Layer 9 of a small transformer language model trained on English Wikipedia (16 layers, counted from 0, width 64).
A neuron's activation on a vector x is SiLU(gate . x) times (in . x), where the dot is the dot product.

Input weights of the MLP neurons that the questions are about. A number n stands for n times 0.014.
n76 gate: 23 4 14 51 -84 9 -22 23 0 -11 -11 35 20 13 16 -3 23 -38 26 10 -11 -18 29 25 0 37 9 28 45 29 -24 -30 -33 -1 -7 -6 -9 -7 24 -12 -42 79 -63 9 -27 22 30 -16 -15 -37 0 4 -8 12 -71 0 14 1 16 42 15 11 37 -27
n79 gate: 9 28 0 -15 32 5 13 31 -10 -18 -23 27 -8 33 44 15 27 -17 -13 7 -20 -12 35 -24 12 -23 53 33 3 18 2 -6 51 21 43 22 63 -43 -1 -5 11 51 -3 -2 40 33 -24 -19 -8 -34 -10 -12 -30 12 22 -42 5 17 9 2 -16 26 -12 -68
n165 gate: -4 -34 -36 -19 43 30 23 8 -48 -1 11 8 14 29 -1 32 -5 -13 -2 -3 -8 -19 30 -11 -5 51 14 -23 -9 -7 -22 -22 20 -25 23 19 -6 18 6 1 25 31 -21 67 17 -27 -19 -9 16 27 16 1 26 -39 6 28 41 15 15 46 1 -3 9 -31
n177 gate: 12 -12 -55 -10 15 62 34 17 31 39 19 -3 -5 -3 -14 -47 -31 -19 29 21 -1 -18 -2 15 6 41 18 26 6 50 -21 -48 -1 -13 -26 -7 -3 -54 -21 12 49 2 22 78 -39 -7 17 -29 -54 -35 -4 5 -14 -37 -12 -28 5 -4 24 62 8 -6 -36 12
n294 gate: 18 6 -21 -42 -16 14 7 20 18 -19 -43 -37 4 -6 16 17 45 -10 -6 -3 -19 -35 -2 -33 52 32 41 -30 -1 13 -12 -40 62 -29 -1 -16 -7 20 -10 -9 27 29 -2 -41 2 -27 -38 -4 -33 13 20 -5 -11 34 0 32 9 14 -9 -16 -31 -27 19 -8
n306 gate: -50 29 14 23 6 -36 14 -7 -1 1 5 11 24 16 55 45 -63 -3 58 25 28 4 22 -49 -29 -43 -20 26 3 10 -41 24 -29 -15 -54 42 -38 5 7 18 -33 8 -4 -46 22 -4 -12 0 5 -19 3 -28 -19 -32 -34 -43 18 -4 5 -16 13 21 17 31
n309 gate: 42 -37 7 -5 21 24 3 58 -1 -6 5 30 39 -8 19 55 11 0 -16 -43 20 9 -10 8 38 35 52 -16 20 -3 17 -9 10 -40 -6 -41 24 7 67 0 32 20 8 38 29 11 -34 9 51 -20 -8 12 32 -32 29 24 -34 -42 41 -50 23 -9 30 -35
n325 gate: -11 15 24 -10 2 26 81 -1 36 -32 -36 -7 -45 -17 -9 7 -14 24 -18 2 2 -28 16 -7 -36 57 30 -50 -47 -27 28 -11 9 -34 -10 9 10 -14 18 -80 3 25 11 -16 -7 9 -27 2 -11 4 -2 -81 -13 61 22 27 -1 -3 27 -39 16 -16 26 7
n368 gate: 0 22 -19 23 35 49 -41 9 10 52 27 -12 12 41 41 26 18 -43 41 -3 -42 -1 -2 23 0 11 33 5 -6 -7 -5 9 11 -2 28 51 -21 -2 2 25 -49 23 71 20 22 31 -22 24 -1 31 -17 10 27 7 -19 5 -28 42 2 18 0 3 7 -13
n402 gate: 61 9 69 -5 21 -1 -10 37 3 -4 -57 -8 3 79 -15 -10 71 -23 -50 -27 -42 36 19 0 15 19 44 44 -28 11 -12 15 -20 -1 -7 -24 -26 12 24 41 -12 -11 13 -40 -44 75 10 -3 -15 1 35 50 -15 10 38 10 -14 -18 -26 -5 -51 32 21 -22
n410 gate: -14 17 4 68 19 1 -19 -23 -8 -61 43 -59 -26 20 -12 15 -26 -31 11 9 6 -23 -34 -32 29 2 7 8 15 53 13 70 -25 73 34 12 14 -21 36 -51 0 23 -22 6 -14 28 -53 -44 14 11 -17 52 42 -12 1 16 -25 -20 29 -25 -44 -15 -42 41
n490 gate: 16 37 -40 -11 -1 26 28 -23 -46 6 33 -39 11 45 12 24 -10 65 23 25 -31 -20 4 -49 -37 10 3 -4 -4 39 10 -39 -22 6 24 -5 -12 -42 5 -31 -2 36 25 -2 -5 4 -9 -25 31 -5 7 17 -7 -19 34 -12 -30 -20 43 21 -12 -5 -19 5
n492 gate: 36 39 -34 14 7 -16 24 -33 -22 4 -7 10 7 -15 -19 3 -10 -28 32 18 -3 17 44 -10 33 6 -6 -45 -53 -48 -9 8 39 -7 36 -35 -7 -8 34 -25 11 -12 -19 -32 19 37 -22 -5 -10 38 28 -31 -20 39 12 -20 -3 -94 7 -7 -27 -12 25 -32
n493 gate: 2 -26 3 22 27 8 9 -6 27 22 33 -67 1 21 12 -17 -10 4 8 37 19 -73 -5 -32 -29 -14 13 15 -66 2 6 -1 20 -20 7 -14 -47 8 -12 -38 17 -30 15 -4 -14 16 63 15 -20 -39 4 -17 28 -35 4 40 -11 40 58 -66 10 -34 -25 21
n76 in: 0 -52 18 -30 27 -21 37 -38 36 10 11 30 -10 -4 -24 17 41 28 54 -35 -42 -32 9 -22 29 7 8 -8 -42 13 0 23 -60 52 -5 -6 -41 -28 18 -11 -15 40 -29 30 -25 -15 19 14 -2 -35 -54 -31 -12 -16 14 8 50 12 27 25 2 24 -2 -25
n79 in: 31 2 21 -41 27 22 -7 -17 -52 -24 -2 -30 49 -2 -50 -38 11 3 2 7 -17 16 -19 -37 14 43 -7 2 -3 27 -33 23 8 20 -22 -49 -1 -35 -2 25 -24 8 11 23 -18 -12 2 -4 19 -55 -6 15 38 23 21 -5 17 -57 -2 -13 35 -14 31 29
n165 in: -14 -23 -32 -13 27 -10 -8 -9 -26 14 44 11 -26 -19 -20 29 -17 -6 -20 -1 -4 12 -14 -21 33 45 -27 23 -4 -1 20 -12 0 -3 32 20 12 3 -28 -10 18 2 -8 10 -33 -26 38 35 27 38 10 17 -13 -9 -32 -4 33 -19 -2 -18 2 -8 3 -32
n177 in: 74 24 -5 -15 0 36 -11 9 19 25 -26 -23 10 -13 -8 -1 -20 -20 29 25 -2 -10 56 35 -17 -31 -28 -21 0 -4 4 -25 20 -31 -11 59 -23 -32 -10 4 -1 37 6 26 21 6 -14 -3 -25 -18 -25 -7 17 -40 -39 -30 12 7 25 26 24 5 25 39
n294 in: 1 54 -34 4 3 -1 7 -22 13 3 19 6 35 31 -35 -10 1 22 16 8 25 11 3 -4 -26 -31 -14 0 -5 4 -25 12 14 -8 -2 33 2 -34 -34 -6 4 10 -49 24 -15 -20 26 7 56 -36 -9 3 8 19 -11 12 5 -6 22 12 -12 -17 -18 47
n306 in: -49 -28 10 16 -5 4 -36 9 41 -10 -4 20 6 -39 51 -5 7 24 14 -13 20 -22 28 -23 -18 5 -20 -28 -4 15 -58 -12 40 0 14 -24 -17 29 -9 -23 -12 6 -31 -32 -16 7 -9 10 1 -43 3 29 -3 -19 -36 14 -39 -8 -28 4 -27 29 36 16
n309 in: -44 0 38 9 20 9 -26 6 29 8 -5 -6 7 5 16 1 -14 -50 -25 -9 7 36 -15 11 -1 11 -18 0 51 20 22 -11 24 6 -10 3 2 79 -4 -24 -42 25 20 8 -9 -4 -18 20 -31 7 7 48 -22 -37 -5 -2 53 26 10 48 -11 -25 29 -12
n325 in: 11 46 20 2 4 3 58 28 -26 -17 -12 3 -6 -12 -14 33 14 -44 -13 10 16 -66 55 -17 -13 -14 -49 -4 -4 -24 -8 -15 -16 -7 43 -27 -4 -14 -7 -28 13 -18 -4 2 -27 38 10 17 31 -3 26 -7 -9 -8 -39 6 -20 -8 48 21 -7 17 -22 -8
n368 in: 4 19 12 0 18 15 0 -1 24 38 -10 -28 -9 14 8 -31 7 22 0 -54 9 6 7 10 10 -10 25 44 -2 29 15 28 -1 17 6 10 19 -11 -3 13 -31 43 30 -42 18 -35 -18 37 -3 26 -25 30 -8 3 13 18 4 9 -9 32 5 -59 -11 54
n402 in: 48 -2 25 -24 -33 1 -14 -22 -24 -38 18 -43 4 -1 -7 16 4 -47 3 19 -16 -3 -2 -5 10 33 -16 21 37 15 -8 -16 -19 42 14 -8 6 -21 7 -28 2 61 34 32 26 15 8 -26 -43 7 -1 -4 -13 -48 -43 5 0 40 43 13 54 -18 -10 23
n410 in: -4 -33 -23 -14 54 13 17 37 14 60 13 23 -53 6 10 29 -12 -13 38 -15 -15 -14 -9 1 -7 18 18 17 -21 -7 -29 17 -2 -14 33 54 32 31 31 10 25 -10 -28 -9 -34 86 11 40 20 -16 -8 14 3 9 25 18 -60 -24 -6 19 21 -63 -52 14
n490 in: -10 30 -35 7 -22 21 9 -19 5 8 7 1 -7 11 12 39 25 -25 4 5 -28 -35 5 2 -27 22 -29 14 -66 -26 2 26 -75 59 -19 -5 8 8 -26 6 -1 0 29 -22 -10 -1 -12 11 -34 -3 -9 6 -7 5 6 0 0 10 -31 9 -15 -25 29 -13
n492 in: 28 -9 16 -42 5 67 -29 -24 8 24 20 15 31 20 -13 -37 -15 15 19 -8 -20 7 23 12 -1 -10 19 -24 3 6 -15 16 56 93 1 -48 -37 44 26 -43 -49 -6 4 46 35 -19 -26 -23 -17 -28 -18 14 -52 15 15 10 -18 -14 -35 -3 -6 -15 -3 17
n493 in: 6 -26 40 24 4 -36 6 4 -36 15 11 -12 -8 10 -26 54 -44 -33 -31 7 4 7 -7 -5 -13 -24 -1 26 7 -17 26 41 -2 -54 3 7 30 -31 -40 -25 11 19 -21 16 2 -19 29 -8 10 3 18 -7 -8 -37 21 15 45 50 -1 -27 31 -42 -21 -22

Each question shows a token from some text and the vector x that enters the MLP there. A number n stands for n times 0.027.

"fford": 3 -20 7 -61 18 -27 4 15 0 7 27 -8 -28 1 -1 7 14 -19 2 -24 -21 -5 -11 -47 -15 -7 -56 -11 3 1 11 11 15 -2 0 -4 6 9 -9 17 -10 -19 12 20 6 13 -11 29 22 -20 5 27 7 19 6 -10 -28 16 -3 -21 -9 -1 13 2
Which two neurons fire most, strongest first? n177, n309

"5": -3 4 -4 -60 8 -13 -1 11 -3 37 -20 -7 -27 -9 -25 2 24 -6 -22 4 -8 3 -13 -9 2 -39 -35 -7 10 -13 22 -9 -18 7 17 -15 4 31 -13 4 -13 3 8 9 14 -15 -12 17 22 -19 -2 8 -1 12 -2 -5 -13 11 -3 -21 -8 -8 6 1
Which neuron fires most, and how strongly? n306, at about 0.2

" medal": 15 -24 -6 -75 0 -32 -19 15 -8 3 20 -11 -24 -26 9 -8 -6 9 -17 -2 -5 17 -4 28 17 -16 -27 -10 11 -17 3 -23 -8 -2 1 8 16 3 20 7 -16 -18 20 14 21 -26 20 9 31 -15 -23 -14 18 0 -7 7 20 14 -2 5 -26 -3 8 0
Which of these neurons fires most? n490

"==": -23 14 -24 -41 -1 13 12 0 -31 40 -6 -18 -11 -2 -9 7 19 -19 -10 0 -11 4 -19 2 1 -24 -37 3 -6 -13 25 -8 -3 5 -27 19 -6 35 -8 21 -24 18 -7 -15 23 -23 -16 -34 7 -17 -1 36 -5 8 -3 3 12 5 -3 -3 -17 -9 -11 -19
Which of these neurons fires most? n490

"\n": 4 23 -16 -42 -2 -25 13 15 -15 -3 -31 -11 -19 -5 -15 -2 -3 -5 3 4 -12 -9 -4 -1 -21 -16 -27 -31 -6 -25 -2 -15 -8 -1 -35 22 26 46 -2 -5 -9 27 1 0 37 -5 -9 -23 15 -5 -22 42 16 15 3 27 3 9 -15 -20 -4 5 12 -19
Which of these neurons fires most? n76

"Gr": 11 -43 1 0 19 -23 -18 1 -8 -5 11 -31 -32 -11 11 -45 5 4 0 -22 -29 14 2 3 -37 -2 -52 10 -19 -44 7 -14 -42 -7 -3 16 -3 -23 2 17 4 5 6 -3 14 17 -33 12 -18 -9 -10 32 3 21 11 20 -10 20 -49 8 12 -6 -6 -10
Which of these neurons fires most? n368

" between": -8 -6 5 -28 8 -27 7 -13 5 5 13 4 -15 -26 -1 16 16 1 -26 -5 -22 -8 4 -15 -40 -39 -44 -8 -15 -7 16 -23 -26 -19 1 -14 -1 17 -6 27 -13 34 -6 7 14 -11 12 -28 10 -5 -11 31 -25 5 30 1 20 7 -19 -14 -21 -11 -6 -6
Which of these neurons fires most? n490

"ron": -9 0 1 -42 11 -37 3 24 -27 4 10 -22 -5 -8 17 -19 12 16 -18 -15 -15 -9 -13 -6 2 -12 -76 -15 -1 -7 7 1 -10 -3 23 5 14 2 -23 14 -2 -2 18 33 23 7 -2 15 21 -29 -15 23 7 7 -8 1 -42 -19 -17 -5 3 1 -9 -31
Which of these neurons fires most? n79

"Election": -30 -5 -13 -61 -33 -36 10 28 2 -4 5 -26 -21 -11 5 -19 9 24 -10 -26 4 7 -7 24 -20 -19 -26 -22 17 -7 -29 9 -11 26 -15 1 -1 1 -4 9 -24 -1 14 20 -3 -19 1 -15 38 -4 -35 18 -9 26 -14 -8 27 20 6 5 -8 -21 7 -5
Which neuron fires most, and how strongly? n410, at about 0.47

"1": -7 0 -10 -35 10 -21 7 20 -17 25 -26 -3 -56 -13 -36 -26 26 -17 -41 -9 -14 9 -32 -2 -27 -40 -7 2 -4 -7 8 -24 -1 9 31 -26 10 -2 9 25 -5 7 -3 -4 25 10 -20 -2 -4 -12 -46 6 11 -5 -3 -13 -8 2 3 -3 -21 -9 8 6
Which of these neurons fires most? n79

",": -16 -14 -2 -38 11 -10 5 8 5 16 26 0 -17 -4 9 1 -6 18 -3 -3 -34 5 -9 -3 -17 -35 -40 -10 -6 -6 12 -27 3 3 4 5 16 36 -41 1 2 20 6 1 12 -8 6 -31 31 -13 -18 15 2 15 -13 20 21 1 5 -8 -24 1 -4 -29
Which of these neurons fires most? n165

"ä": 11 -7 -12 -3 12 28 -16 22 9 -6 5 -9 -28 -13 20 -29 11 -11 -11 -23 -23 38 -15 -28 -6 -4 -77 -6 1 -40 24 15 -14 4 -5 -5 27 -20 4 2 0 -3 9 -10 16 12 1 15 26 -20 -32 24 8 -9 1 -1 -11 14 -17 -15 22 0 28 -5
Which neuron fires most, and how strongly? n309, at about 0.37

" ": 13 6 -18 -34 7 -5 6 3 -8 -2 5 -12 -13 -7 4 -5 10 -2 9 -28 -8 -8 -15 10 -5 -54 -20 -21 -11 -58 -10 -16 21 0 -13 -7 -2 -2 6 5 3 14 -17 11 16 -6 -2 5 -13 4 5 20 -4 2 33 -1 0 6 -2 31 -7 -15 5 -6
Which of these neurons fires most? n492

"9": -6 -3 -5 -45 -11 -7 13 7 -1 2 -16 -10 -39 -13 -22 -6 17 -29 -38 9 -22 -2 -4 -3 -26 -45 -17 6 -6 2 11 -14 -35 10 1 -27 1 11 3 54 -12 17 10 20 25 2 -10 1 -2 -13 -12 31 -9 3 9 18 -16 -11 8 -8 -18 -15 8 3
Which of these neurons fires most? n402